Layer 13 of a small transformer language model trained on English Wikipedia (16 layers, counted from 0, width 128). Numbers have three digits each and are written without spaces.
In attention head 0, each number of a token's query is one row of weights dot the token's vector x. The head spreads its attention over the tokens so far by the softmax of query dot key.

Query weights of the head. A number n stands for (n - 500) times 0.00082.
q0: 587429401455607468481500410450484452420389475424591577376392521423453407486534470361525472533663478382564438463426367607458492537421476598469525464457421465430427321399419519561458425424499545490441478546522583502462531482404409518466573526526484462567330527529503501429505543526580440459464468657513594400533402535464619662582387382477445521474372426631655440473493594471487497495511
q1: 563437570414626533438458599320445611494549580528403492339506450613181399469516441420385412408486533520504593467374431414500573685508561546434595465481373518548571458518522552656389599660496404423519521585385633496458533492429456439449601459582420608550461687380482515574411611482599563425557541580410364530461570478561530542747426499574548406517495376421586502503364598648370460397421
q2: 583642333508524407394444468625451560593455368543579497532386516633487522544480495418444576331429517459582323443520625579538511358465618673552421486601507576641576461517234432471396401455582523570491542358549538380641376464530452585668432579419512538456652525456623343438640356448293246615569498500557565467446361443552484508482439596527374553652408403527551426692545425474553449528630
q3: 528569478497575378611480583532376438378499685579647522522577546498585488532585604488629517589621620564465552426429513337308424505427571462601461563601613516398383544430517381475427476287457479420434488398507454384576461455722443519463518465591542573621538545479700566383583556538565451733534557460465452348517460496482334635430642570387480435527497619534492263451470474607540528417464
q4: 376540626532510622648540596469528420497524626437495540521577428410467323568532585603326407485483492540449518315478385614489513540551496376601422575455545449427569415486417548318669506426626489421418487526412426524380617565607337481436583556555646330487377423416571477543457556412455499484398430727429620356577550374428530630551642652465660446566487428600526520559348368557461662435418
q5: 376483582435498423404712596554656408610459560543652553344469513392409514449617596602646481569447737483504540315517300378408502270476498475505442386506467494543512735516394449504424525649566476441447427502483529409411432617572685616413548627555405461530387416483503549625467496575639439529556435491476654535543375447630418597526616611472571273444588547454449610320602448733450652307386
q6: 400467549433515405514563268504538569290506408399446606351495670393394508491423441402599469475516694461518542606550624645544529342498509451568564698641596585581425543537515487359588384543360511504550435596785389441448461589649737525468302542501529641649651454558676556511496525649679479479601504329482427550633484602448524499551365507574591508539505630407419471520545571526510492514384
q7: 326582523583484323473610535570641443423540639838487521597445524428414425596143519599444648526564411573339541673491660524378497547619525539334527549386440374314508560489552545390495462458466567511483776479449467527446270593661596424517404338767414557383438527389632508455464529425487491476474570601594512375433697502535579150656398339566522559427494559567652514545486331615591670689546
q8: 441434483552683419534457689367581362407362554758355631691664383448548290539524516484521422704475453490215553526433598300469551555506508662585510619442531232444608509521290536503502319520506477338495506561468599391492691443487256792436416603534591337555485525539634587294408457407546475395596502423368566546529481446522623545481505514599626465540577443570568506361410430410729479660499
q9: 409589683660391661477500490448550451550611364602410571456639498516512485576380448405345506481460415488724639493434344534384515581562706543420429385619531635645543445496550361495766371506454554460560388440510557421622584401337588689612589518283495613593439484529466471431507530576627537372617399452520558401458409496343462597571488526546564337421585423422385370326337526548571448317326
q10: 497548306451598418646351542488633516497496434524274501602649417416504557472520364516321311540555324688481652724525570448507430514534602552552500474543476478539591708373467517554638596553481475425469701496509505555643543667461319366353535498465408364424476476476587741440532810484420300485500402611649539455452452489496578461604517630557562409546396467465533405542496345587379600334419
q11: 660769616564513692497520403528393661404508638450657485492406739529503606443361618566553540433283629469371390498478427534529425417455680485576431518277468484467503455493682556313579478434569509610398350562343405494646658437583627654597502538459633509417520407517502471434317414610627369563546331530396362481419467489553463510645435554402352458458242469662781457633564550502572468480212
q12: 480757541749427483560595479420658432491517570465593379574488467656420557540399298492521621714597384568267409574470529485580468486662453616486428464450574610527496381604492553508592383490556695595607463654505441470530505500364629682339398691475700482512354477522540387515418364535462523533515364539332621489430582337519362531292503439518472369481451582493618338395498473359512357540249
q13: 638636472533648397466646455520458485426484380315652616340548410263642591415358430538472571716705548356541497269542477781460313485417464506364555557731582461434487742567503461284382599257477492598379543719487535411493596507542331384658396616507456662535455405591602540547557434485589534589554504593560537595638249432400531521395500591560487550475522540410379571390511571467549515326473
q14: 455867551581553451549498465470617616544355548454546354490446501433361578557439386353741488588667493518437642603640337345450495485577489476429501364633576739493468379593744526532493526386400611630364437336457572421605560535484576634448546571457626446414486561528262538494611440428549478663491487535527529522432652392486436670488568418486460530494646313507661417525750344574640373386090
q15: 580575510483539680548290529574577615334655426581489509477550340576848528595348522562426490641302490512461454562500563542619517475568460313504566547372531201592376324582547492557527423417449517475482520652652456566724374362370466490628483490517586732522488673396410557428662437362238454531464517530539462460331513421491448408475546550444517547379202518565717486649598502495478479452494
q16: 551615379380362439528314500402540574595607433706471431578531540456455415483580624497423507404401397468579583577537629437570511549365590633486510393503442624339448515458470514694628524465342530423407609596621627559513439543556574397591463276543425591485462405599483555580668598508458476705505605619557669529448529595569565423656465445420473517562332549396523514517440472498368525464597
q17: 477350434334558355466467483451507547475361733479626442494361585462565433520623510535546308470558613346595451293524510520283583480770685473402557521626582630480452459415464482662504571431553474557471460258506366475387652562311589389409486528458579426426625558583401618568372551352459482501509547440418593439565399499358368371401602566463385549446484652499458494397505473517499547536628
q18: 515464370530471627508466464517515424646574459564521479374306399591355531484627587540469466466459437405390621540467625571450414169464476549478532421617502509661541380589608608731640550528392412556578470490473513572544361517586568623476549421520484522475657574364560611440614492479398506650556437541537393430513602338664564468628577533421603477585370311535543473525524181429507480637553
q19: 479026399607460607434555451412348456493490526602673437352558642453571524407392739466540511199481401201569521382451539535308635550538554467620718503430489656472370488394519263519552476585424655526556488305645534422568429717404434368598423332517634758602565779556546629412558269379445425453538563425627597440412409478455438545679454420381292447518533343414396538700682829717521461389669
q20: 498538301319646602367613513616468630531536585402421574552537457443614311533888446521462423369621551566244504530545453616384464218629688367575429475569428429541326485698548357648462349399422601588334516485393399476467542608513358398411558462522439544615618379528361425472559502560479656459498512570689400459362460561458586654534423479545368447396488571454381562480445296447501538596425
q21: 476912561723524506460582592710408491413398571495553533417540555580443626422401497502487531515423280426548439351326571553423636527492401438554390442416458668716536481439687515424642387619514642546477556551356465603637478543368595496523411520533567484673545447611681758628490550423494373470300492555589383419483508470473389483587726506474489530548314424635642497238525386412252571451374
q22: 421499533495577644536562551344455486530585403338455482604509617432444720477367512544592561409406621577553503486433462253407365604608447514478374393447480616774632558504592533635566503538479386646608507574591380554497612565320608423445411478487533365492580333464460488405636510639517504562435449597533524595636408467540537391732238359487464635343467722529473482507503438838542391429652
q23: 642287292409399509441449521411374642388506471424292523417504502313666398433444554299399349414348340561443592559471532671493565340465612585443636613492396428620488457532404468419468203361425370296403610570551674490449268454490305421707664543537525622541532391646639586298511509550538465361472493408642430524414613475675598440490498303485340479463586451367460376227549479610368458340592
q24: 510496650742626472411348417453638553489552583295510376460599503476365404540538531474331547618419434658391252324425580697467630454340421510329556489473552457514623624334531588480418506519454467717420480529423569376644522898415689491394586434642632371425381378459472484584484788375294500356571473409523648360577392529444384346559610496527590469459627639589612572613592326620460457466511
q25: 504422563549664331588484441364505314358521504460552495483546421503405419315583289625507523560510321298513543484253393410632327423286455434365453550449481502637379400632445399482497484693573392551566155429081475367366641404385380613343338374491608613480517499511423511525573489472443604585489384451393438485433527536517431420504548487482405602567555392295554720588404636556579417541563
q26: 535563576436515562590576429560512558384633429354680590305442377560482513352342603603620482434576597457701561520412231500437427342395380343432462498351419439474593469445550484433355259360422425387368595477295644320519589350782633494466457508542460430400568399568444487544512520468651547462482547402485588523602557278437413521471539540639486321488595480700545747516507624404487311527567
q27: 540367513444555551541552536370379471598565484472332519446513529702707554521489582434449501564551474385583615639427579408398454479353569620436538349405452448336519544494417536552604522431469667593570443355705646491410494599300642422536526337530391419549505661664598669355614479483522482396546389511511507455486770423465431588566648625553485576687493256530434444395573188536597473667579
q28: 627375518495685465826343540568489446401565389331378680376492455454633616464552527524711636600517411555355457298454593459521512319538488267426563623682745651508503593462400531511496490528408547452516683506515502460527446554635554343378487571542473420495455467482508440515468465541475616660423367471610384554518585491525484502776580658643421533384494643367399622555330573517528374482425
q29: 378459573499339598580467533507571583602544484345357539650369432518480441425602353599445431393439582425543387525718492599384321497580337483460486406532626539481525644169390427619411538548473370554563488660564608706451456570594570425573420448571345399623420447541423513491506466383548424515524432497340404498461416474538504403448479594616685379595408530584364630508592560661474511446635
q30: 426514376446564585343532528497742732478544571649395300663447504469483566512519439589504783324685564671479669442676386466645344603614555396421468533567465488635634486531420405571566306646608453692543614485513456538666479455447557445487538541596545419449512468472524389595514521425526526390518378745476563273589583516582595402379460671638462382585552513424543502702563521500405346448458
q31: 617580391339439404539505381660418511593536370487763601386414683459539627487717669554526560452379566469592598593557597817611473589487333286474474597555405667544299413309419431418589585593630594511645608348477563523333435418525576520679682658530447528540647446633515499417691468307539465392499697518495661380542494587465462455403574657315648781476370520434393540361507599700542600624483
q32: 702495458447592596483488525481561592531544418606464506629548456590549582479405355524568429491543493434457412540422692671331380556531244458598588491494461616537486582376604441485373472467514543544487499503497565645559491495484467405521498704302542447497413491679471498468367485571519575480542523613458502388549441517632415623424491498499462423419522612370501495442484461651570566451524
q33: 647679409366596603563547427560452464566369638723548536670474468463503578543571385478472459520648503503457478539408599671387459611513457446522505452515569595649535552437543490533542437546473395555515519547526482455510470497387508495592480702588500349578351511582418422495501604353587458441546498652465483658522474578479470449540599509418457332488490607433411525383576408624624529513521
q34: 465488474464628623497448546368434508439389305506361430391459586512449382435685602507403573376409677437483547375498585404342461500396443401577567589571409470422515523492435592451623543505459356499566585506509593662481566592685535373434509391395454483392492407344500593624481455666552482537344515631417599516502518452540625473473442457617481502466417604450730411399524551461336406362482
q35: 278577644499487481514555674513398340497411525600583538604553505412519415469536563556439478591404529495452511462495474539358536549418731355535473472490525519630590395553472480483430519480345377288390411433559437460338525370543463540535454549446636485486435499565243505469416442586562188445400138507323498449546612482535593497527557526553600539517593421613617512393473337516473507571343
q36: 518633630421642579554529578408556452490574710533544429572654558501521439497508586465673571624502434508543416394607474540607454424530423573440624568594535486511444549538513589470430467482473414476593317502331469417356438317533387557465381646495600458579373455320533451558425407396628461444497649529418384553514480367431525491376566679586574465448508504492464411386480457420733522478567
q37: 521736589641429486570607377624540595565612375382663512549488538514478457376586337499453514466463387528626376419489438558450456269453496548541519379520457629624411547554513409431694514447578636668363631570651504490456486593568524307339392689633540569442509355651546446437624504566529528551461614538582503599616415589539407549604552468507439567463406563492547505402395464363492498500506
q38: 478416423202635364508508452548570598420467455524500451363389435711303489449606500413561491486477293638692577514642577409509471376529474395392351528707502482560527562533331559417510515424457604420553479381507450424377409487561551415414505439667433457366549479603461465595675560502445563489498448464682469594635493513557449496409537581413507541512525384504562518551412536469350596519496
q39: 380447488430523470506450415359524600385764363409466467381579472317571592418495477544608395568457589630645573454436286564509493486365546504582597355505427493518485616446509276403664423384547460552511532392462480441513601461626488499508557385495601566583576520431375574443483418477512387699503548631535578426431267571414313470568376518403430557506577416496387586417483510751451599343474
q40: 634510516565483542576612540584537392619596586491364342552598473597403595461468504542550528530492577531600412425532401545646575384446482560520558534489549474592580671432440480498315401313560338580469351641566571602576543435388370582268671657451283408500501404337570561477472530393577634460579487484383539521560467449667415505503698469549635429544547561571501414374576376541588603602448
q41: 554519414588567331583632374521448323264390519744587506443430490551471467489433507546620462576483517359186384563810495589770376283601520395598388637455538386511458586547396412492446407695635633427548387421562614459382483537478419486468489602443449555574447583599459486401452498593559742327504417421462589431424500567284403533602534490486492337445510662356368444570353554600549569406468
q42: 543683605625514674556428437460560457479501638369632588353517485508402530501504379442624546463750495448559468308529330458578487509417416400582604571518540354599532374519610556484412518531439489483353362456485383494595567525573300491348473641414760407467399566363561543485411520436376395513474477527460663582566430414409514658354517538573376515586649551533494564577421561475479270529527
q43: 547352454444656726410402580426577657549363571465339582546499445539287540458408480354477569367520633190582325636549670588557488504587358497671579646307624822583590416447514338681315625671588463406561513413635415512295311330475626407427298594508452506582520588513613522504545397617802572321679628340466410518479472775556414490717538392440419446425522502390380489504389710251546367566406
q44: 412399712668470576349510390549346454261463500345345387327420534595581480494526507490713519408429549508470499456558366571472559495508352479564511442555554424516490443448727393481271555516398541680306502553453599535461444417408454440504324651364616615474448572488475557351633414437598627484508533414559467437562443339349325633602477550655404493401496567608332475516718550425431447655542
q45: 682454510496463401499496668608443574437446460451641521326400529478418626362361577414440563366577386437610580367412423573544516448183748375506361443517657579401609537495744384641680451552512424294562367474632555409508358549626655494624555554570489327399539397496571505600607490588571544543623545443611495436420495464530497579396440569514588392519661408601252395317404255491524546529454
q46: 468716520524417480379354448534451416495442504459345555502386508429480615540522439457507589380530545503245248414383538486668323540455539337391475459574533623542596406458620460515515351392509282509588453394540423499524531369558624424396585671268604599595510507220439459441411389417525464397350392178656700611502595487536558214451502372646515630483466415644514568485548773421568649534317
q47: 513627477349478405541564414356553486430275474355471613758471425420435488529626730529487559619363773468532417527521517374363349477412597472565344664417520318619299319582480418429688449632392621537604519440538462509608483706602669676449401384602618585588534240405580378615433552494797479569699505604568378411714537559565506488462675536368517430363561541457456504436452500621419597496468
q48: 454412528694367542498426521661586595408379382531699371423468547556352588515171397534399569391479440425499418400399280419589563564566483463539478572476411265513604434311807484465578468610513545731457423666577569512758560571656586581535489525515699543486437504256627414538494440509498452567433568520418489417377377317391351517444383497595611569520490523719504338435515411543493288500542
q49: 576631722550474540607488407548455403580652586507636431461500417422374555453558231443626512583468489569526541524489531579467560470385509351558412481369437520349585430516814396456522271324317517532611265592491406273608579486508329429777629506364381465699562427466527639557495556671510317501582441487420773513552470441516508652214631402476531501386473456529506429577526624379298404483443
q50: 448356556630662514206377601550430460555558556689736641506490392571663507392693562558601543446495514695613463552555529496441368528406507568565558537311489683428585553329502546430570515494528356470552395532451596737446404457575650461628462525702423543512558445538520558473446592737457631467395513417633633558583494634487531467534471616302585622540579523329642450540627412345551296426608
q51: 336295443568249598437562338610571576554336537602427532589521448515491558470315556546482364409287529428371564627499531601242506658589395517464491680482424548533448346519609488451446459614390458610586564399652343516436488608407446454566456400463533454421660522694555542493608397417405590410509352313572580624486467561450724470605700517456452602472492273392352488776624572629473697508592
q52: 592637365483500532518636541465451593479389386472464424352325425649607352521275545591462451566536626600497451371455342307434605744426609405528479320370565638384630492381639624486469417471585630560398444483309549550585364549498445743581641525517457546375469479355420439462744410441583621556501422546624560493540314529648561428530392500554642636430512415512443623295469369532414570572489
q53: 507387588487794628527393546398474627342494446565421704432429506461469502346471602585381498399463542429521651521435605467476660618459650258366440300607450456573588538420444691511510530540439608576470532786370592503353499536390591627530623638718568504452405553520401456379581435473420379471543449392340509490492595550434506586497517512551402490501507421558332456588457439447392496365509
q54: 425657545365652473340386548448526440554378432589558370630447560443577549490375573544298517543482423510637513514479542579393426286561664369315425407558379506489359466496537476507537435478565587478340540612576621524416480561503337542558623404605409389395440498428463497420306560526591440522362663416486547677648484510591677595398510736605359337610522315604460461393413465478686586491864
q55: 692520621415477511595358549553535431586608489333679596508517407452588356476504451527465704558486405512340675271602427476296488502519538575630565490461548560364452509639707398579675554479624560369558445697507425580546640534346537340515474460464412371555514488420558560475686564467610386483444499563522483423450629448552496698506569616516476452423549480527636551666855614629212686549497
q56: 495385432498434479477510412521563641553501376717465592368430546269660431447511680356423554540405446550395392405557572545288510582569524603548438477552489396699473502491663517585359636495479565428466520482427540577579408393620401517627512576525269423430366704516303561391402501607595632428524508520472364546505679390381452555620503604580651418486452503447505619544424598691430513445713
q57: 542258516370358442502555451507417629583694492361319568286566442472512330528471588592546421389470633575407527495552623368557435490348497383363617439604626351523588495599590492445420394538476594295483588591608559592559388468478521638547534594487466646513532604526677527526534522398409485544396568489586471677459691589376416456461695497652502460542576590598418557529532621652528567365600
q58: 499389569666807356427575365477469451464506302384416520644364364393506537472552251510392682643413459588441474547567471490608598670494463402531531660564369577433434681617392432451627558409420595558725694543334472486427693512443493455498380549289541613391663599412294664549529517311484326532455535501275487430729466429671463464463777332663458377661476641657563652587712667494339321434396
q59: 611687611547556656531551693589439509478526399596451602620682649464361467632535521421449579668498534542499470518509723485311560681382601308526557501462494387522514276554540382586629573524395428616657442332334532500460352464527329491405559592552487425421575559643608589428600473565345602333574434617660559770508423812449446483377455385576566410633516359344389617461492557533680503411610
q60: 571534586596516488531456536386458477488566662338461435542563695527663541449661515600517332650498267446498359439505573519340223403430718457561560553707464648604568378567563457406694569454503405511445724668513465521587426409553499648540423458582339614471482578465564613159446521512510654363617433471389454624612447493528532439312598440673491543530562526505329662476622399480501424486394
q61: 576507509663426479492499383648585339477613582480337432679605387428319635632611513637508524546562563515519441666514404578461270480651429374520397230499319586602374188404512543555526588461549447554358401405522475474532495532426512565553610436446592564434526400579437323414548580487305460542507464368559311464538580536530395620547354520636615393476553551370543562524638312469495609431580
q62: 510418542469538591311393530326469490507569477448559396651417624415602724483752311449456451366457502570640586546439579453440692699453483468480436446661501424494539685531338420506357421426596465282663542510578355579565515433683800495358598626667644573480517499413585561557388298480535453537423424395553630344404484548548841614257329476570504420471445404558362584582442633387431606547583
q63: 630598525479582605528401418398384448569618594477614683434518550412502418296429421454783306326595497427772447532494560521578386402311693462537628489563470467535506607662395657537353545555404448538271394312467547639661353596613497384353599428326584542349488491569374559484554435383484591443382631499476355507362494536513708626550618522588387438497528552417695445443343332530487541405578

Each question shows a short text with each token's key, already scaled and adjusted for position as the last token sees it. A number n stands for (n - 500) times 0.0021.

Then comes the last token's vector x. A number n stands for (n - 500) times 0.013.

0 "tar": 508498463484446502548522467521389506435430472439539398566590422513427353668551629490476521400608506488482496548459520456549546441518517569552476327557480548453583563442511383665611422634390368
1 " poet": 527481483508448524572561390464387508451428512475545434569641425530523302671599583515482524407610517517509515528504545391530515425508528532536475316546477492473616626458527377536583446687447393
2 " S": 488487478581487449461531472445493526492492479497553360532617429508465340674585545560401460445559568450563525533490584480477530522453588619540415301534504443438597408522468472569582427590402412
3 "ä": 473503509447472525461577522352513576530510517453451406519505539531483305552630482405400516574455407412540491503489472568476442491473523441630517454596523423493393422509431392595549339572410370
4 "ğ": 575598486411519553457520515471469506435408481491498354541386492555517416538629588495430437501445461457517551538498574575461442490508468506602487428581548332509406428473370429563476344538480350
5 "it": 533549501508526596434530460457432471518416427516494373476465365587521399480652537530468430495518478469494548523467579515461498471500510508604465400569508385475486514474412389496525354526463315
6 " R": 583575461501498538407556557429461538537553521581552303492481382518488314595601534520460390455492460582472613568549497516497548538440518579534429422593473380508502452509450508499575426547458460
x: 520531589516498469511593498543598495504595423338501392393657478334363453463552746505503555554393533337577498603446525611783770419421378453595568596386396517458498502446509602642665579379519547540507564552500389564418503506563436568367585424530474457323538500649427453324471619544568495673426468448434484510487312525523554470531538464415435387422477470458508522599592664516554527558629
Which token does the last token look at most, and with what share of its attention? 0 "tar", with about 50%

0 "2": 508518494512457496543514445460415531453449490547513364598638423543398414672534654511446582372627467495506466506512496455499519400487481520525543264564465567448610569456558414580628480643473417
1 "6": 536488496524435484528512441464417545470444519557527337621629425555420425642527654514454578370579464523501462491509489469501500399460477529520543302568439579472599564445561415564606497630482380
2 "–": 582503518625477449495500373428469556400440475581484346611666403501475363595632687480448600462546578461512472410480527504438474390483584512532531217548422495413531526472480439572464453596483423
3 "8": 483475523566456500552498329581478629380452571541596382611667485485439461616491600499425586475372502460547467384522404570459479444340486531577576258591404560498476486474531478495453533594463354
4 " |": 464504538539495492538487431471436510388457436577659389598671518476411440567561625546485569298612515496516548452497519526443508470466533530527569242511517549371587585480550451576632518643439506
5 " ": 517566481506536472514521467464500595511438538545593381541616490525461368600611606453482496342510470510521545443466500566442543419455557450563558234535460529393546470451469440638594475607404487
6 "1": 544590412475513513528519447452529557518494635531566412512637493494479483520631587505466553413466490491507527442543427584489542475486539464457529320492454418451530454461523440544562439531453423
x: 452517365370544494451461329442496548463481564474391600634370379458521356671574776530470497521508413425530360544558401520573461473431519503495517435521322498438411401636465649533545610414523435537461593623385576552522419525593566506589529485477420529603465590525441521452483378487361485719510643573434497339428424467495521500676515547519468453555286466521261583610586737386566605485378
Which two tokens does the last token look at most, in order? 4 " |", 2 "–"

0 "1": 496515493508452499543517454464421537456442512527517395586676434518386414661519668515440591392626477478500493522496520451522520417493456511487523287548467560460628579472562418573642483667460441
1 "5": 528523481498432482526514469463418536463419495516524381606676432521385399645527666506454568395593470527488476489497531444515514403492464484494532311539443565462632542458558426559630487636470417
2 "–": 596520529623481437453494376440445526369426441569492350606679414479478396561603682454431618491528576474502469403487549503471465391492585486537539248513428475423540521450474437553456458594476407
3 "1": 460487508602475444538503415503510630401447565525521423615677407510448445594493585444365574454420559498549566434519446517482425492433482507478506341561451471445501508512582428467541545598416354
4 "6": 504470475554479515529462373538452653460416555561555381615669495561419464570419638555396610458433581489542529400506445498509464462376477526537584286567388541448498457480509475471481481616476366
5 " |": 457496537523508471527491440477430514382439424569673393603677512479414455569560608541487569291613471484530560449495513519446495476460535520540550268496534565370586580461556452563626532633439493
6 " ": 545545482488551479502519481467513590519421526529601371549625475531466374599623603435489501344504495551512538463456493577440529423457549437573548256530472530383541455447467437638586483605413482
x: 391484517440454486529438420432433479471510555440499528609491384423390371491575881478488484509447514326479401482576431535527601559351472505492521582571369680505514358587495545583586590468381466515472592650359541482597384598572524543556443479570446634509451459458394428406547440506376496595558610494459551496496383496483559468675519368493547387543444444415387566680572635593476502468388
To which token does the last token give the most attention? 5 " |"

0 " ": 499464471513463491519541489482422518452424487499542395572651480548406396659534604490473580359623485473509494505496511474495528427506498493527518294524505571413581551456535404641665460682377499
1 "1": 553485531566466523493561452472479569440489603506514409579692458488476427551580599512459606408553516540513461479486468529519531461517463471431503275558447465486538492450543409519578452554457413
2 "5": 567460535536416508501522462497419527450411563585545362619667491497397384577507669510465589420548529574487410412482483476524569442472492487511552290529406545496589480389505460523533485578494429
3 "–": 481526530646487425407525315378475493349399464678482355584626475467522411481634622447407598601529626494558457396418525554466490396510594453552533204496396428420495544443423409578301421527513372
4 "1": 407470450617504435545539443492543595408461533587510386586612437528451474571481576384343548519381530525568546402472434553480437457475460508555521332581427417431449495518524441449477522557480360
5 "7": 424452472604530479532442381569433637448406497616547324604636485495476482533471610490391595510443562482543520390476428520521513410376502472593556260584405520452491550423462435501432481604512374
6 " |": 483503501524526484542464436472440508368455418565688380586666521454443462536555614546495567295589454492547560448487492526434523484453526503557550286492534549379572571455530469560594526600447502
x: 431629498471549376565482461493477402439541509407571514612484420524478404437551888524458478535488541368379489496551557519484434476395506453460445477544471819485555435626447521549643550469444478544528524602417516511370423618455572605514524438490423599497468451486470500444554488560399480537521624456530520491540541451493562368516523439450552489572375400320469613677526722508475575526333
Which token does the last token look at most, and with what share of its attention? 6 " |", with about 50%

0 "'": 487487496523483485536518462470397520444455446553529420561625416521410372651569558536439526339631472473493493494545536462470528436452532492510515302532500538463591592469574386594629491659409466
1 ",": 524522503524485463521505501461441530433480476554582433544637483512395386615510568526490549319657502482504500485516502478489543453477494483498495345528524582438569569466578377585623472670374473
2 " Mary": 513505488500462453453526482452437597540489507536493317478597381602482383591560571470387445387542514559494548473542567431525516401519503468495544288557448457487515526461508395489614423548430405
3 " So": 488466479521522489439568563412384469514427354486354384451524457497577435586522476444445410365462513507452508538591560394470446428498514392478546251545420376519477528439451507461592400509493411
4 "um": 496499456461597544408546582381483486464433319502397380495413434445537371446578516466395416477502460525508436555496536480443569426501543433669456386562494379447334425464396514546510388538491291
5 "are": 476461463506450549452516497426411483484491460588453352466457469500490457454577543428451407456490511459511408500499476472583517477480576461618487368602468427500450593431459427510547390538420354
6 " ": 519552477526524496548520535455434532473523482471497369471613430543543348537575524449453463370541489530446534475475501531466515423516557439569531282592432502447436527437448400587595468578385409
x: 421505587378470560682521408543444509589497485428470530602637518254460464528633769487458432464567479279434488462481374536474628635398411550406498565541367679454375338505541483588574556510402485422481500544458466421576422627551467509538514399539393541514522451608426460364488460496479515560524532459531454536544273555581592436823600434478459374487481476458461569684497523621525487408479
Which two tokens does the last token look at most, in order? 1 ",", 0 "'"

0 " Jim": 460472483464493457524528486469470532524470492508515348638571411554385323714510587502473516431621484434502497510500509484473541456522449607563502334543458501418545583450510459583640423650397444
1 " Du": 556515494508499482528548499418442461496500447498500357595592398514399305629495523513439510417597486416503469488522529466496571424495499531513502252589492449448523582441492457602593456595423437
2 "qu": 508542581497542551457440322410491451385455463629437359532502434381446420487526511585459478543432509409578502472468593445382456454508483591519487258500421419484472475450491480615477479492526379
3 "ette": 496489493436488521460472459455417527523511514513523351532489426496463355489602578518525460374531502481505489476390503498546494481496517537561505346556400448503529551392531376587544414548408364
4 ",": 441485495537511450510496491422457525411501503559613431547645504480410369558503581525528542327646505516512533488480502492492545456469494500472503343541490564440529601455586360558597467660367477
5 " the": 478497471532499484453515504443433459397468428522647378539659467552434419562509590607501563368553510505496537475501542480496575426555492583527573343452521506455540567433555378559629475651367551
6 " former": 463438396501506470542569464473443501386492485598558279474631472542510463609476605535506571469530437454469508514507485432448512392593421498521584317521478421437582510389507436606559419559415494
x: 463577532461519514489496557571490498474602497560459543698578455450470498474473905418457511528560598353584495530437396511399532564457476314470453418571415599470503471464286655495523560454405596556522502561533474528415513562431537466391569401495526536494369409598516569326614495529504453544494528589613525477445554516459458473617540455473535424491373513413410613689538580462589557528625
To which token does the last token give the most attention? 5 " the"

0 "th": 457490480507456520539479464503430536438434482467535381552602420522396425631481618531428570382607489443510503536466551446539516431516505537475511359534502594451640578461551397568666457668441418
1 " |": 513500508531461507515478467482424488391442432528636403596660526468402438588514614522531565275645491490458478473486529514494527461497533506496535287460504581404600582450569420589645499662409521
2 " ": 486500509527464452489546507459466552490422517525540376572621506533432364630574566448496522344562523455500497446464499521484552418495524453559518259511464544414542494441482399647608460638364506
3 " |": 470512545507448510487441477479481495390477443532674362625637614470456508598532531513605555327447500484547460430427447593494516518517516442512578367373462533444510422528529511613531498557369535
4 "\n": 437493551519525555532599476461385480433447433621586371654648534539404428602586568455559491342552419450567516424421549520416469462543568479595570256476432511378558530500518405624504422587428511
5 "|": 489548534554536437426469423517445477357466399577612395594692526466461521576565540523547536321627477504550579494513549552398480427479482539494559186408482519414596593432594452585651526540455588
6 " ": 551511450498573411511575449523512595410427467615523409549618522545500435593531524427449509398523516527525560485464524574420523362479512443572520197505443521437535509445530456653551530513409473
x: 353484533473466444499423450544438498537559540499578529573529467405376418532512874462477511530481561319495548530519334482367584584489486522444459502619352499440492360572416497590607604465366455430444568605394470483615403582534496545570477412575476620479495481383356466370523560398425477532503545447490475510489444488521494476698567374511462282467423484572567529548471623603450486552276
To which token does the last token give the most attention? 4 "\n"

0 "5": 516511482490440484535535471454430512471432499503516375611646435522380386637545653502476554379603460495496483505478517437513527411499469497497515331535474568469626542451550414589633482661466428
1 "–": 585491521593453474504521399447442525408442490557505395603656429506408380586598684480440610411615488470474460445500534478478486401457554536525533213570457515429575551432503432594542454638470425
2 "1": 486454554586430477541532412455509624427482615519536467604684440518435412565531635474397591395506567466534552469508457548505447500388473544480513287629444465468516535472604401481557527635426386
3 "6": 534450515556426517528454363506432659459427574551583406617666464570410416593441667556425602431489538493531506421490454500534459480362479546546560276598400532467534476462521459499499477610456349
4 " |": 463497544534487481536484426468441524384444445568679406599680517479407451569554620536491571284615507485518540443493502530453497483441542529530557256513520562376589579459563450572619521632441493
5 " ": 525569485498532474509527469466505583511420540531604386553625475531452369601610620432476510340525465511528533444464499577443527424445546449563552252551473528390549470445488429646592475616413479
6 "7": 560606429547562512494453445499474597505471561528616345558628490466453455593565652433515542416412560492568500405495446607453524420416472472538552256545400484448524434435449469601477437506459354
x: 457553410327446452476437423525421414399541493449466558605412339548510441533575801601456449547527561549516360455587457471595457556390501478444564593555315510463461424610523602622545559515497475545538642575328580527488439512603521453633514381550427514488575597423424538463599403497439488714520626556511566357402397478592656457632514480526458497652317327560286594689596631382565599557488
To which token does the last token give the most attention? 4 " |"

0 " Se": 525498493487505480509543503447422482457458444456503352552593418521366367714510600484425560413641500423532503522517538450489560417491480557533520296529528518456571580460513462606638455665439466
1 "ed": 465496540453490545492600525479416407415395453504463465529545472510494393559580647450450498416600546506492544474428548446510572404516503536574503290478435372521470526406589459578549378553470374
2 " |": 522495525540475513511469493479416469388447421530644404565658533472407447565496622516539559261644512509478496467488534525491529462498540500495546293449481563400591597454576431584657503641435530
3 " School": 448509537628508456457596463417434555492425491534537291543573505564459440605533550401456477425587535557495476471472529442499560387507455540557554196621423453404543501436406420582584458551508464
4 " |": 481451545552490491480404497502469486426383451500709374529559577413383518539519575455544534285550528461538503441531516585506515471465545423467553289419442491351551553394516492554639513561467543
5 " Conference": 572510537530487564385459440489474522492418603430573333584534510504332440549499589456469519481557500542591524449452535537515502425554451542556561217540419453434567517415365403592537481521543494
6 " Record": 534542474492545515370533380444465524511334609474490385583546553504444459528548603415429499519566551513584525464461486503541428420431449500602540186462356422513563540401433387415488449598499419
x: 551500443494369466437481408548417483513427468504508621514533350524425535458461754667294376552348581521504484538712514589406602365371534482447594480474503569427447530611397586540657535432455636466374507719466563457477509620583406431494461400470434350439522419542375663462385519406404374682537563527407436540328382430719555530465507404470585438638424452394516510542372609532377657353531
To which token does the last token give the most attention? 4 " |"